Layer 9 of a small transformer language model trained on English Wikipedia (18 layers, counted from 0, width 128).
Take only the direct path to the model's output, skipping the later layers: a vector added to the residual stream pushes a token's score in proportion to its dot product with that token's output vector.

Output vectors of the tokens that the questions are about. A number n stands for (n - 500) times 0.0031.
"d": 378 721 201 497 506 404 405 500 609 463 581 539 451 731 536 422 677 456 634 630 651 319 679 381 373 587 728 488 633 545 332 546 435 417 465 383 409 378 476 461 372 468 440 591 318 686 513 627 523 462 675 478 425 390 554 483 508 403 304 576 648 480 573 537 556 672 481 360 534 565 410 392 254 473 407 430 509 671 438 491 649 512 484 434 503 467 520 614 508 504 557 363 588 606 562 539 294 395 543 447 360 485 576 516 624 567 322 507 489 431 377 565 551 439 430 551 506 358 524 422 698 481 279 500 329 500 432 679
"″N": 359 623 709 288 358 540 540 68 377 236 409 618 405 601 512 653 667 428 458 738 557 513 728 156 305 424 685 662 484 491 405 479 476 341 221 382 706 343 424 288 448 395 230 418 617 348 358 577 512 542 343 562 392 707 350 573 641 635 230 468 393 424 583 732 435 905 783 438 220 381 491 414 186 431 522 429 487 484 500 337 388 534 771 584 636 439 529 208 356 653 886 488 455 611 390 457 197 528 780 874 614 559 190 491 758 496 526 757 646 680 548 735 565 562 597 770 747 97 474 613 743 312 536 852 562 495 673 602
" founded": 406 392 423 454 471 533 418 297 542 437 603 437 450 482 480 403 369 513 598 597 597 560 410 352 296 692 661 224 304 518 448 358 526 442 658 285 563 396 422 296 483 455 356 562 624 509 330 353 705 447 730 423 316 612 401 540 463 532 568 709 512 356 660 462 589 654 623 313 492 557 533 272 298 439 634 569 452 610 513 394 462 614 510 626 497 318 466 446 326 608 562 467 375 602 462 319 609 453 609 668 570 645 435 500 615 551 660 575 509 793 583 666 595 413 603 582 613 356 420 340 636 323 460 490 384 510 642 521
"cy": 308 631 282 507 500 265 646 406 620 618 509 551 486 515 475 607 496 578 565 711 530 665 662 205 290 535 304 492 548 417 567 652 485 610 644 428 249 340 362 558 657 135 440 672 593 677 292 461 722 569 376 637 304 756 500 489 814 609 401 581 418 622 623 489 248 533 723 358 445 562 551 417 556 362 500 576 278 563 459 332 569 279 663 872 432 608 669 777 578 577 436 336 504 543 504 212 297 560 548 427 788 520 312 487 673 438 418 505 422 805 634 705 783 544 448 718 374 229 437 307 596 321 379 491 332 734 507 204
"us": 373 621 505 470 503 533 725 506 455 550 556 541 527 303 356 611 536 553 422 457 465 505 629 328 540 608 415 296 350 500 533 521 406 415 518 374 387 379 384 439 585 496 301 653 579 417 454 476 397 492 646 490 377 699 448 638 562 550 528 480 485 554 481 582 533 508 693 418 483 526 384 522 309 503 483 514 568 404 464 577 653 471 631 615 523 677 539 379 404 683 660 615 515 577 452 549 427 338 356 365 549 568 457 500 469 350 399 588 376 427 546 646 578 394 668 652 548 503 551 436 539 522 533 584 516 580 457 264
"u": 449 374 417 423 377 333 639 500 486 485 698 542 518 505 496 686 548 535 547 692 566 604 526 377 546 634 510 490 438 447 452 507 523 529 521 440 510 423 496 386 442 461 332 587 408 485 359 648 562 488 731 503 465 539 575 500 533 545 570 452 656 422 624 625 409 432 619 565 356 543 367 568 351 556 497 500 604 599 514 459 610 309 741 478 490 532 564 432 468 565 732 383 468 388 498 464 411 384 406 507 503 533 468 453 560 284 464 486 400 483 471 552 552 480 628 510 488 679 602 461 497 560 514 513 451 461 459 481
" Location": 382 379 430 305 477 461 311 301 439 290 364 472 557 518 353 483 549 413 496 458 616 542 628 236 411 806 544 338 342 391 272 511 469 475 563 500 449 428 222 547 443 573 551 520 561 478 495 425 670 415 448 147 419 592 383 524 805 500 429 578 773 539 434 402 527 581 815 389 375 504 547 373 380 692 458 548 567 644 415 381 387 464 423 819 209 165 797 535 297 416 529 281 566 482 500 573 397 385 516 664 674 716 168 375 481 419 568 551 810 573 493 650 477 504 441 706 496 417 438 654 761 267 517 589 276 459 683 418
";": 392 480 415 567 625 390 664 506 366 609 560 369 458 543 476 721 643 535 470 711 480 597 553 472 420 574 599 557 524 487 498 574 654 615 655 560 494 632 516 395 502 448 584 566 589 413 540 581 419 607 556 561 466 443 377 783 552 577 474 639 580 493 435 439 683 500 348 518 503 691 583 395 423 392 573 476 473 449 394 431 497 581 421 493 453 420 568 452 411 534 670 524 454 467 573 528 443 343 520 326 544 465 622 407 630 483 457 494 628 614 438 622 596 575 516 573 395 402 572 506 470 383 466 529 546 652 461 655
"ct": 370 536 584 329 539 278 419 405 543 342 589 468 533 592 677 556 334 598 518 395 707 663 727 236 579 505 378 331 596 489 517 714 585 471 524 491 563 404 610 245 564 432 329 585 455 391 453 611 483 475 639 474 267 482 352 154 584 897 415 585 296 392 485 542 377 505 642 409 463 575 649 381 529 703 659 311 663 630 399 612 428 654 515 561 382 654 388 610 548 359 785 568 576 643 345 245 357 377 795 315 641 500 355 465 764 503 500 563 493 776 402 807 578 419 608 521 373 593 482 627 761 290 459 443 284 591 617 500
"uary": 357 183 690 650 402 539 574 211 401 331 554 382 481 729 361 574 327 277 467 730 587 606 508 149 351 632 317 538 389 416 576 293 488 371 572 555 414 297 373 336 418 461 392 608 585 227 261 343 436 622 540 329 319 730 123 418 665 674 504 551 241 415 766 665 386 494 743 387 292 241 495 436 566 755 586 479 610 443 543 537 457 388 718 581 228 419 579 406 645 566 642 556 524 578 587 559 356 152 327 628 466 749 261 352 696 281 430 651 602 807 698 600 410 491 603 660 651 473 428 336 971 231 430 481 371 811 508 307
"ment": 387 268 225 565 418 294 424 442 384 403 438 270 314 564 560 692 547 470 606 782 808 746 675 231 345 428 496 702 634 300 508 862 802 322 660 437 285 518 468 287 349 456 323 445 550 610 309 572 644 409 620 529 457 690 247 477 566 617 432 447 678 511 549 637 596 375 787 368 464 536 539 509 494 598 453 259 627 409 201 532 479 388 664 542 531 628 428 671 230 634 461 282 608 728 754 459 335 509 645 592 714 735 495 443 479 420 472 576 183 628 496 553 652 335 691 523 602 728 328 500 705 231 675 550 326 514 570 552
" Preceded": 124 418 394 402 162 483 403 122 333 369 373 531 417 666 277 611 468 587 227 573 540 525 627 165 461 518 702 474 514 442 675 716 588 288 347 481 406 401 546 506 654 418 508 633 602 305 273 607 503 398 376 296 330 661 167 520 700 521 392 507 407 539 413 393 585 732 695 383 495 610 617 475 261 529 584 360 447 679 590 307 410 728 542 682 531 511 643 542 313 662 559 394 462 614 370 583 358 500 516 653 570 531 457 361 743 392 782 605 480 505 460 602 457 636 478 653 692 505 569 484 640 254 638 592 440 339 534 422
"uts": 495 487 464 548 572 367 246 363 456 258 541 654 488 513 491 546 609 520 472 542 574 644 575 188 430 528 301 324 467 391 396 509 424 471 654 412 365 444 219 395 601 349 440 536 536 471 587 544 549 450 663 515 340 529 450 482 522 463 572 253 503 444 471 454 425 509 641 321 496 591 676 466 288 462 541 428 559 679 363 541 563 554 790 733 469 503 649 400 240 512 648 405 357 481 473 410 543 567 629 604 493 653 513 328 458 458 567 369 642 666 494 709 555 148 713 559 674 520 387 402 694 394 515 739 553 584 268 334
"day": 365 259 332 469 412 373 485 293 680 453 748 333 565 764 592 510 381 266 774 680 358 468 354 289 375 615 673 576 684 383 365 633 535 682 248 419 504 217 447 188 535 360 432 407 561 754 518 734 444 508 381 420 369 420 430 356 568 634 438 676 607 270 680 644 621 576 851 111 452 533 366 345 402 508 436 279 411 526 439 418 569 447 606 618 518 529 775 289 229 540 663 439 792 831 559 392 449 595 514 463 419 578 555 380 635 605 492 461 609 619 454 509 540 382 560 759 442 367 751 378 889 285 119 444 367 642 370 646
"ified": 324 408 380 652 481 483 436 355 521 478 286 590 335 430 480 491 500 448 514 380 520 468 560 238 618 582 405 478 279 471 459 427 635 546 569 196 411 476 362 418 543 476 420 681 492 605 105 319 359 605 613 427 184 544 224 530 495 442 500 318 346 471 725 659 409 752 541 319 468 525 585 496 466 385 435 676 584 433 479 489 373 709 783 458 652 515 667 609 524 636 573 322 524 571 350 511 310 339 496 546 562 885 457 303 803 359 610 743 628 639 616 726 666 339 397 648 558 326 721 426 619 277 376 696 239 656 432 697
"rew": 530 511 598 518 321 557 399 260 529 376 767 508 339 628 328 602 191 512 554 543 562 449 529 211 265 571 549 546 373 474 372 656 726 321 525 388 241 372 291 488 458 319 496 651 664 620 436 736 350 446 818 302 456 626 276 409 728 746 643 616 504 414 575 378 415 380 524 352 581 515 516 539 435 526 611 473 569 551 214 385 500 755 536 452 460 504 372 577 455 495 758 475 411 504 419 643 528 512 688 651 359 646 406 556 796 615 448 805 430 672 508 711 420 530 404 542 444 438 828 190 495 423 507 425 286 799 589 518
"ner": 495 380 440 438 395 470 632 445 565 579 585 464 536 629 424 422 636 393 292 734 467 629 658 259 441 633 597 510 759 477 387 366 519 454 452 298 318 515 279 381 264 469 348 559 426 401 453 419 374 484 708 468 301 638 314 386 540 667 648 491 377 295 500 481 444 394 604 274 269 481 518 508 531 391 530 456 449 721 310 470 339 380 591 385 332 373 347 577 267 592 594 597 610 416 444 669 435 500 629 412 549 736 447 624 680 657 484 550 283 557 454 672 726 389 520 589 417 475 320 349 529 336 364 581 323 462 327 513

Each question shows what one neuron of this layer's MLP adds at an activation of 1. A number n stands for (n - 500) times 0.0012.

n185: 420 614 521 555 533 598 561 538 483 430 578 364 523 540 576 295 505 574 464 550 574 623 407 566 605 538 542 421 597 568 466 432 368 634 645 531 527 378 521 715 529 619 579 579 455 405 731 471 446 505 469 529 347 512 447 486 474 440 526 450 440 599 476 459 545 441 596 636 392 403 430 484 443 431 526 698 375 470 338 628 540 500 419 641 467 484 639 603 318 465 467 764 539 443 563 459 388 544 452 389 658 516 611 484 430 472 481 362 500 331 439 391 422 392 497 449 410 495 574 591 580 617 460 386 362 558 457 444
Which of these tokens does it push up most? "us"

n370: 468 637 575 419 473 476 470 369 462 364 479 510 447 541 473 340 366 510 514 323 601 576 505 529 417 460 526 495 547 563 326 514 549 414 412 451 448 381 555 460 326 546 544 613 490 577 505 584 533 397 495 425 315 633 400 352 442 454 500 423 498 545 632 351 509 514 515 471 365 572 337 462 510 549 484 423 459 454 359 420 450 464 525 559 447 502 531 495 495 435 525 561 512 405 409 568 313 454 517 399 643 571 341 449 473 530 444 398 544 518 517 379 515 443 438 622 529 376 429 555 472 416 511 430 618 480 594 455
Which three tokens does it push up most, strongest first? " Location", "″N", "ct"

n419: 401 420 426 529 368 600 558 543 385 695 395 377 621 504 455 738 500 433 359 439 539 582 484 427 679 582 439 477 405 523 403 436 650 591 368 436 500 693 544 452 403 639 468 337 616 493 588 631 654 552 500 607 572 476 528 604 358 599 582 555 688 510 530 638 686 368 576 565 424 304 408 414 602 428 581 591 550 437 295 569 809 605 782 525 507 458 326 235 507 593 490 623 571 676 565 476 497 369 461 530 527 298 613 366 359 479 524 509 353 217 466 560 449 607 546 603 437 628 626 601 570 563 466 375 569 619 413 340
Which of these tokens does it push up most? "us"

n427: 208 571 399 500 539 515 492 686 410 490 430 508 537 556 565 465 454 561 467 397 505 403 534 464 544 522 520 493 500 373 564 563 553 492 335 415 423 441 459 556 532 366 512 437 635 621 625 461 556 392 488 429 465 543 664 524 285 449 510 466 607 515 492 556 409 530 429 650 475 444 552 435 519 530 591 478 306 419 466 572 432 638 580 607 629 554 363 436 576 598 505 576 510 471 507 431 537 429 562 462 490 453 515 495 525 369 469 388 409 566 469 586 410 510 551 529 517 572 455 374 632 503 311 449 360 528 670 517
Pushed down most: "ner"

n212: 586 500 512 631 589 481 602 608 357 457 562 646 426 427 500 491 467 475 623 419 603 314 633 469 509 586 542 361 446 776 576 518 443 448 586 578 518 416 651 548 385 503 361 323 439 566 541 374 503 606 571 440 544 365 468 503 666 518 541 324 472 656 401 500 506 713 429 471 491 650 474 435 798 473 582 421 427 453 591 717 325 451 557 401 259 416 722 535 551 596 395 443 513 554 491 604 345 513 595 324 316 530 562 488 524 461 600 385 478 526 577 600 478 409 447 523 686 380 575 640 387 590 673 577 313 427 507 448
Pushed down most: "day"

n491: 590 472 484 450 486 489 599 581 373 445 319 558 471 544 466 435 511 436 451 540 575 370 445 327 368 541 513 398 368 564 632 542 510 462 462 497 519 570 442 555 384 482 505 351 506 474 478 410 486 460 455 682 655 385 529 376 374 508 523 682 419 541 519 651 459 486 491 536 467 503 271 621 541 379 613 417 391 494 662 587 463 436 506 468 611 396 375 396 446 613 497 438 360 582 352 536 700 531 302 514 514 387 415 693 491 629 380 401 550 477 457 339 584 576 447 623 357 446 390 494 382 530 377 586 445 576 428 356
Which of these tokens does it push up most? "ner"

n401: 612 441 602 385 607 398 360 339 558 463 418 574 397 438 739 615 453 622 480 617 458 476 600 490 406 378 482 590 522 488 395 515 336 600 472 402 530 497 556 476 542 491 539 595 582 621 394 446 526 500 571 563 513 578 401 468 497 444 544 503 491 464 558 547 415 607 664 531 414 676 744 398 249 509 524 416 619 614 413 542 448 463 513 366 605 581 512 317 612 488 370 491 544 521 542 456 209 690 367 497 398 434 417 624 562 548 625 654 519 295 541 708 654 693 464 334 742 506 484 519 644 444 388 430 523 592 607 269
Which of these tokens does it push up most? "″N"

n245: 605 640 408 471 559 506 447 566 452 424 381 482 582 328 638 503 456 614 569 612 408 701 384 476 553 554 331 473 447 543 702 515 472 557 594 491 533 503 459 560 571 564 376 591 594 529 593 388 554 642 456 607 662 539 661 576 325 526 615 353 478 506 506 562 536 361 392 616 372 506 522 427 439 515 494 562 443 363 567 428 452 466 363 591 411 535 475 478 462 506 585 367 329 491 616 528 535 445 686 682 653 357 822 340 398 290 343 579 632 410 679 445 547 226 627 402 412 593 413 519 480 476 480 353 509 544 458 488
Which of these tokens does it push up most? "uts"

n475: 593 410 386 574 466 557 603 467 360 310 382 410 382 571 610 572 570 608 541 400 520 388 541 239 367 408 597 510 231 588 500 368 540 370 540 500 405 585 474 474 581 592 435 483 586 322 456 600 626 454 385 500 370 570 112 385 341 615 336 421 510 398 553 581 615 507 476 593 347 558 785 670 655 405 438 435 535 450 507 582 573 528 671 706 386 494 392 415 631 400 668 701 507 494 614 568 479 487 559 576 356 569 510 561 783 375 537 404 339 651 552 487 466 364 604 569 485 589 366 542 452 383 466 475 626 603 753 579
Pushed down most: "d"

n393: 709 436 688 410 583 500 560 532 347 546 586 611 351 525 726 577 447 624 646 571 557 311 522 510 432 474 429 384 595 526 517 666 519 690 459 463 612 533 500 452 358 403 577 453 374 388 776 455 506 347 397 409 528 500 409 647 463 542 497 488 538 324 567 482 489 622 399 484 596 331 431 515 586 454 455 546 333 500 537 468 585 303 467 506 685 517 562 473 334 421 404 548 586 545 537 577 482 638 552 535 503 663 561 447 441 433 429 635 435 454 431 556 548 583 413 615 471 376 331 717 467 471 492 478 541 312 525 468
Which two tokens does it push up most, strongest first? "″N", "day"

n474: 471 421 441 622 664 445 250 474 494 343 566 527 494 558 428 402 596 626 566 447 423 664 526 557 531 575 538 261 352 546 562 450 600 506 521 588 527 548 598 533 530 520 497 615 512 532 700 547 596 541 633 565 621 538 494 601 447 573 534 444 568 485 449 768 458 268 595 553 518 567 621 433 657 405 444 586 511 670 367 342 598 615 531 642 506 359 677 404 487 288 559 414 503 433 379 365 547 411 655 597 616 583 506 512 456 408 528 422 631 299 612 225 478 517 600 544 399 521 423 513 373 628 632 516 417 562 395 416
Which of these tokens does it push up most? "uts"

n355: 491 543 571 405 589 453 444 408 557 502 588 543 362 437 600 454 570 555 518 475 488 572 484 755 565 535 573 447 418 340 495 414 415 525 526 438 470 504 543 490 419 505 486 550 451 497 634 473 498 477 448 541 298 444 556 517 406 464 482 434 531 512 571 687 273 324 349 618 420 573 347 509 458 463 463 429 480 351 540 500 665 526 556 510 360 424 357 490 527 559 595 475 565 459 551 500 539 417 540 432 441 509 592 477 497 589 562 500 360 624 575 367 548 460 528 419 484 589 438 525 489 555 575 411 502 640 505 526
Which of these tokens does it push up most? "u"

n55: 336 540 590 412 530 629 616 504 393 562 425 431 380 504 360 655 440 627 603 609 452 630 412 424 544 412 423 625 470 417 513 494 273 434 487 580 341 528 421 355 619 497 522 579 578 482 644 481 500 705 427 439 850 521 418 452 446 456 678 548 577 529 589 617 561 601 621 665 622 309 490 431 382 484 551 439 642 616 714 290 390 390 446 525 722 404 530 335 425 539 669 538 527 538 699 383 305 640 377 700 447 655 431 465 496 280 567 470 391 545 554 493 426 675 588 415 767 581 427 614 513 556 552 670 488 584 476 432
Which three tokens does it push up most, strongest first? "″N", "uary", " Preceded"

n268: 529 688 480 381 377 517 576 445 282 547 526 376 559 457 535 661 346 659 572 565 467 451 506 463 585 695 448 351 762 409 441 416 528 626 417 400 444 581 372 500 386 710 240 707 514 493 575 623 771 493 474 350 699 506 566 510 519 394 585 634 270 507 623 361 618 523 535 488 430 555 473 607 447 592 507 624 582 353 381 372 594 565 486 344 392 536 389 606 604 530 589 594 541 423 327 720 354 395 454 670 362 615 273 468 507 633 642 429 362 666 400 348 476 509 607 458 615 573 599 661 439 631 565 529 462 483 606 401
Which of these tokens does it push up most? "rew"

n398: 503 525 563 491 197 534 443 534 487 859 347 620 279 516 424 551 618 503 270 407 413 546 609 466 522 552 602 587 305 522 515 547 622 610 521 610 394 569 665 449 635 659 440 605 554 438 431 711 568 476 494 380 527 464 577 442 560 473 450 411 666 387 552 491 627 485 555 365 515 518 303 352 500 663 596 497 483 645 568 609 513 600 361 490 602 626 609 715 462 469 652 563 305 405 593 531 471 509 461 564 633 642 525 574 479 436 516 463 512 341 525 494 595 453 704 618 391 503 497 410 482 497 440 550 605 535 506 384
Which two tokens does it push up most, strongest first? " Preceded", "us"

n190: 564 567 587 414 615 483 394 388 636 397 478 463 400 458 699 480 564 339 525 503 464 415 636 390 385 661 587 678 382 855 506 609 417 218 371 433 487 678 341 485 429 541 445 205 404 458 537 599 406 442 564 526 353 488 448 486 519 490 538 579 517 615 421 611 722 642 472 559 374 400 456 404 374 454 513 312 494 567 462 591 490 522 456 528 467 584 497 531 442 146 435 455 605 557 474 621 514 530 464 302 343 402 716 510 567 472 537 304 503 679 500 379 575 513 379 572 356 385 538 510 548 553 389 521 560 279 671 310
Which of these tokens does it push up most? "d"

n377: 615 547 653 567 497 487 514 424 553 533 685 604 479 582 510 759 554 754 487 451 562 342 682 411 497 566 594 380 677 605 526 465 383 647 690 397 546 337 503 227 399 526 441 446 452 418 371 477 296 562 558 575 707 639 458 591 533 333 418 579 415 540 670 745 359 580 591 609 640 406 706 386 592 549 493 480 336 658 472 559 559 481 476 197 332 571 679 603 642 407 521 376 538 416 513 510 556 486 507 493 443 585 587 494 762 528 476 485 446 613 459 635 469 402 543 451 481 523 694 447 375 554 382 590 557 332 715 662
Pushed down most: " Location"

n196: 556 364 563 547 589 607 470 546 646 413 522 578 460 696 567 386 317 497 638 664 661 408 460 600 315 551 594 459 540 317 614 578 402 476 423 466 459 369 410 457 430 432 333 406 500 638 401 497 422 566 540 383 479 518 729 310 267 444 273 453 582 462 519 457 344 494 659 560 519 484 490 506 555 468 465 257 491 396 435 529 429 404 540 528 542 453 477 639 493 523 663 484 609 410 412 379 517 775 682 345 458 405 306 531 674 541 654 410 353 616 597 598 669 383 493 419 475 186 585 412 407 474 392 545 472 660 490 407
Which two tokens does it push up most, strongest first? "day", "cy"

n171: 588 423 554 620 522 316 648 477 474 451 512 589 675 360 405 458 365 444 474 574 399 614 453 601 497 530 554 610 304 485 865 568 492 580 366 618 536 603 643 672 470 471 643 433 456 236 624 479 532 610 485 399 742 517 456 439 455 518 706 431 574 497 342 400 482 479 433 437 537 538 321 393 461 548 569 363 454 543 577 611 503 613 268 562 423 533 441 453 433 402 560 530 244 409 506 426 522 380 542 564 469 401 619 497 483 513 593 523 571 345 595 469 428 558 729 284 568 597 348 439 529 598 491 441 451 535 432 473
Which of these tokens does it push up most? ";"

n45: 467 592 457 402 660 237 405 286 375 588 312 422 518 634 686 727 487 514 606 474 447 510 387 534 625 493 444 685 528 582 537 382 487 514 692 490 306 392 442 579 341 477 321 286 622 431 445 523 572 589 493 546 441 417 549 617 384 490 481 504 469 557 429 687 533 483 507 519 429 208 402 636 507 553 417 354 663 388 635 607 546 346 239 471 627 467 445 271 303 537 556 530 569 614 556 455 532 582 533 436 449 390 524 643 451 628 438 528 425 532 402 510 562 481 507 528 617 738 214 354 630 657 453 420 506 723 421 735
Which two tokens does it push up most, strongest first? "ment", "day"

n467: 515 597 476 589 421 472 481 608 598 636 568 404 623 315 400 488 682 569 459 497 445 586 405 397 636 546 298 382 633 500 701 536 509 582 593 491 598 570 601 891 542 518 433 609 378 546 412 245 232 591 649 479 298 441 471 640 506 384 497 558 437 666 450 440 576 420 415 538 606 494 411 633 273 515 452 564 459 597 552 472 689 229 433 616 478 545 356 494 484 540 606 515 418 587 421 535 400 481 387 553 619 570 640 524 458 468 459 664 500 349 497 506 497 547 713 523 507 457 454 435 530 619 535 510 570 468 647 595
Which of these tokens does it push up most? "us"

n175: 456 460 590 585 439 599 503 618 818 536 456 549 394 448 364 500 509 420 457 260 336 762 622 464 483 493 350 359 812 487 516 557 485 338 690 627 584 491 447 435 461 607 503 546 405 461 540 401 548 430 544 426 361 443 517 286 657 449 612 541 330 211 490 406 316 683 472 546 592 475 358 671 497 558 545 327 528 470 548 506 479 506 277 475 351 599 570 439 432 454 486 679 705 642 484 430 503 653 494 602 503 416 362 522 493 397 583 552 301 344 476 556 436 294 574 449 518 474 597 486 371 678 497 567 416 449 469 627
Which three tokens does it push up most, strongest first? "ct", "ner", "us"

n348: 492 526 385 365 541 690 479 700 639 257 486 569 470 509 473 421 516 584 511 598 534 537 522 472 471 636 469 352 310 451 410 583 379 663 426 564 483 602 484 582 480 358 651 305 441 399 471 422 446 534 420 587 357 349 631 428 587 442 527 577 526 466 414 337 455 472 509 473 643 475 379 520 579 697 271 542 478 394 545 508 440 388 462 540 486 503 436 403 649 574 482 486 629 370 464 427 604 451 585 491 529 528 718 440 330 596 404 516 538 660 583 529 729 514 359 530 341 494 594 500 536 604 439 509 432 529 391 401
Which two tokens does it push up most, strongest first? "cy", " Location"

n131: 535 559 539 414 509 485 456 503 490 381 441 429 401 441 325 382 609 668 346 440 449 542 667 425 509 594 491 443 287 407 602 645 565 271 411 518 485 486 377 673 518 474 685 362 487 595 413 571 542 563 320 476 483 461 570 468 443 488 576 538 674 279 500 462 473 592 555 720 454 316 702 521 532 422 554 413 633 645 413 334 420 457 525 601 565 372 559 682 519 632 472 395 651 438 581 341 449 457 554 604 580 551 263 515 493 452 516 361 330 406 611 326 500 579 595 580 401 418 432 561 544 614 323 474 413 478 325 542
Which of these tokens does it push up most? " Location"

n495: 516 494 614 495 561 437 418 543 467 551 413 403 322 603 559 444 617 558 425 685 575 550 554 450 596 427 630 483 509 454 489 497 524 482 356 495 528 444 484 422 506 524 547 645 310 570 526 445 536 519 467 558 509 562 471 545 577 568 573 435 549 452 693 245 349 528 464 542 503 508 290 435 524 375 547 519 449 537 190 377 637 553 415 533 454 724 592 701 459 409 564 434 721 481 320 609 491 437 522 432 729 508 503 666 398 524 460 366 368 491 359 620 480 508 543 509 487 601 614 515 514 466 471 610 556 474 545 713
Pushed down most: "uary"

n188: 436 649 483 525 637 529 521 487 433 448 425 541 479 382 533 520 528 550 709 455 551 365 453 349 503 535 545 373 456 289 651 606 690 741 569 553 572 478 436 462 528 589 367 535 623 540 533 385 338 477 592 494 494 540 615 375 330 592 596 680 426 629 625 491 680 546 683 519 468 365 407 346 598 600 452 506 393 447 546 369 527 554 524 478 488 393 468 440 512 584 647 593 470 466 429 476 705 377 377 546 550 514 503 606 331 555 518 572 605 365 500 262 699 632 590 461 642 526 445 537 483 617 478 447 615 536 561 589
Which of these tokens does it push up most? " founded"

n476: 480 510 642 373 664 559 608 349 416 472 354 465 598 411 540 596 447 412 703 470 344 353 351 389 422 445 378 534 574 546 636 463 359 270 776 651 479 487 493 508 466 517 578 566 264 467 567 675 445 547 657 453 395 673 572 314 412 493 467 565 391 901 358 641 469 697 646 565 497 537 511 535 460 463 470 181 490 657 518 729 740 307 643 530 426 510 402 642 468 486 514 591 457 480 327 556 449 598 442 483 503 432 677 470 387 460 335 487 511 515 568 405 489 451 228 648 377 435 482 569 603 441 429 623 634 347 493 548
Which of these tokens does it push up most? "us"

n454: 639 506 517 497 421 609 315 543 413 639 563 460 432 467 423 427 612 592 449 641 478 621 367 689 378 452 494 511 555 644 559 431 707 572 528 365 744 519 560 393 578 511 597 651 359 497 442 522 554 639 623 433 413 609 491 413 617 645 454 509 668 565 699 326 511 463 491 473 568 522 444 383 542 545 533 567 441 511 524 438 646 460 570 376 356 519 420 640 624 392 503 481 462 431 489 584 630 514 713 591 615 444 377 618 411 509 379 479 592 569 509 382 672 511 646 453 446 441 473 673 505 511 542 368 591 512 560 441
Which of these tokens does it push up most? " founded"

n379: 562 450 437 592 494 435 481 551 588 355 565 618 416 451 465 409 574 553 371 452 494 357 639 521 554 598 392 575 794 441 570 446 617 347 435 521 372 602 698 585 651 462 636 720 350 444 535 611 575 476 491 518 527 534 449 399 566 372 336 366 698 583 515 393 567 472 396 581 426 548 363 460 543 527 482 325 576 562 519 360 490 431 427 470 494 668 472 627 391 305 436 367 623 309 292 516 330 563 564 454 366 561 537 470 552 568 541 586 522 441 548 497 462 206 470 593 387 592 644 571 562 481 480 493 582 446 755 347
Pushed down most: " founded"

n477: 624 493 201 618 434 353 521 426 360 497 461 592 649 221 496 249 640 500 368 487 560 292 204 338 333 564 639 682 618 472 433 513 522 514 426 299 446 436 318 436 650 445 606 507 479 373 566 697 539 460 353 420 670 414 383 464 258 359 477 577 635 423 588 441 329 503 532 481 364 596 433 612 432 393 473 447 647 438 446 386 290 453 437 547 740 497 576 308 422 561 518 450 510 441 573 531 564 493 306 456 510 223 582 497 500 518 593 465 610 665 489 490 385 510 493 560 353 362 575 457 578 493 506 372 616 556 618 530
Which of these tokens does it push up most? "day"

n234: 567 587 534 414 310 490 444 371 598 449 396 673 397 691 553 472 365 315 446 481 316 415 506 638 657 674 413 494 500 610 447 383 700 332 392 531 535 584 466 592 363 283 544 654 526 534 467 577 547 553 466 372 569 378 517 443 544 439 421 345 652 509 494 510 667 656 580 467 503 553 559 519 652 666 581 581 563 738 473 447 370 500 559 517 590 512 606 713 560 340 385 593 480 605 466 575 400 642 519 408 403 312 267 567 554 483 390 595 274 409 441 655 608 357 555 666 355 459 487 684 445 490 435 393 539 507 635 396
Pushed down most: ";"

n63: 524 309 578 349 705 571 576 637 329 604 497 469 785 372 649 497 450 385 416 554 530 506 321 490 541 485 581 347 444 394 666 438 582 384 509 524 636 347 309 558 479 594 377 442 459 605 391 628 377 551 615 518 303 525 653 516 569 559 512 611 466 634 482 672 542 488 487 440 478 473 411 555 422 572 500 644 422 426 406 606 603 526 604 398 522 422 286 509 733 319 433 596 428 544 581 391 522 497 548 491 481 412 555 524 280 629 572 617 568 386 395 571 513 462 447 564 411 488 484 361 421 225 503 447 538 522 633 691
Which of these tokens does it push up most? " founded"

n390: 667 477 583 396 419 658 483 632 438 464 597 641 240 385 452 635 506 473 633 545 474 477 466 406 487 389 586 484 379 301 336 389 346 459 575 541 468 457 290 525 718 509 442 490 672 468 640 687 476 647 752 471 361 565 572 634 455 636 279 463 357 591 745 420 355 598 479 494 585 452 429 395 437 584 574 465 633 609 514 526 617 518 335 517 388 353 596 453 517 526 720 542 346 500 554 437 745 487 303 520 629 400 589 428 548 610 327 585 599 580 517 444 651 603 296 490 529 393 593 514 541 573 418 504 506 618 580 357
Pushed down most: "ment"

n239: 607 678 655 338 515 337 584 425 623 560 580 614 500 676 506 642 471 451 486 602 383 447 385 417 454 539 497 518 601 400 356 543 661 651 524 555 639 463 592 434 535 632 181 356 481 570 540 509 690 515 618 599 559 535 450 374 360 552 537 519 494 307 518 396 459 581 557 366 464 625 648 518 605 524 494 538 452 409 465 450 535 539 602 292 512 392 579 349 382 602 497 600 531 630 521 512 366 412 370 476 379 547 362 604 524 312 345 581 412 399 481 497 503 509 468 684 317 595 424 585 348 627 567 387 526 596 506 586
Pushed down most: " Preceded"

n98: 450 648 613 455 542 515 650 472 665 506 597 445 412 571 509 392 347 359 489 593 393 483 406 590 438 506 573 387 420 547 526 522 366 454 618 607 354 693 542 526 576 522 449 526 688 574 379 466 512 330 469 449 550 387 458 400 596 520 530 455 603 672 419 562 597 500 430 387 633 447 551 393 528 514 647 472 541 500 670 586 546 430 533 556 480 494 588 473 473 326 449 469 464 458 596 541 696 497 429 263 482 614 532 558 484 309 309 492 436 454 467 696 708 371 584 452 551 336 656 746 433 494 675 497 557 455 424 469
Which of these tokens does it push up most? "us"

n237: 522 491 466 394 366 442 305 491 482 442 458 439 739 577 515 460 433 597 404 494 630 366 478 554 609 534 348 596 391 465 537 386 449 503 566 539 549 497 622 462 608 486 455 497 545 457 391 570 503 557 620 452 557 713 572 652 458 380 357 341 544 609 503 527 343 402 582 500 642 593 560 546 574 668 387 475 557 459 634 257 515 581 443 630 567 601 427 325 395 558 652 483 713 556 574 606 626 468 371 436 366 631 555 531 614 576 515 441 453 326 527 579 304 558 519 443 622 615 564 594 603 652 567 603 505 563 634 583
Which of these tokens does it push up most? " Preceded"

n80: 583 535 429 580 429 368 611 508 511 452 328 601 536 570 249 510 404 496 353 402 436 514 315 519 362 562 584 399 606 493 619 523 698 427 503 500 650 542 696 665 277 391 473 465 739 537 514 349 467 571 460 324 327 484 432 565 510 397 576 536 303 425 420 225 214 448 387 387 535 406 336 538 551 643 409 520 471 517 333 630 558 516 507 640 643 665 664 592 536 562 464 767 411 620 591 493 684 489 582 455 748 473 521 374 446 243 402 635 528 526 346 475 383 428 329 669 415 507 259 569 527 517 574 381 546 514 646 675
Which of these tokens does it push up most? " Preceded"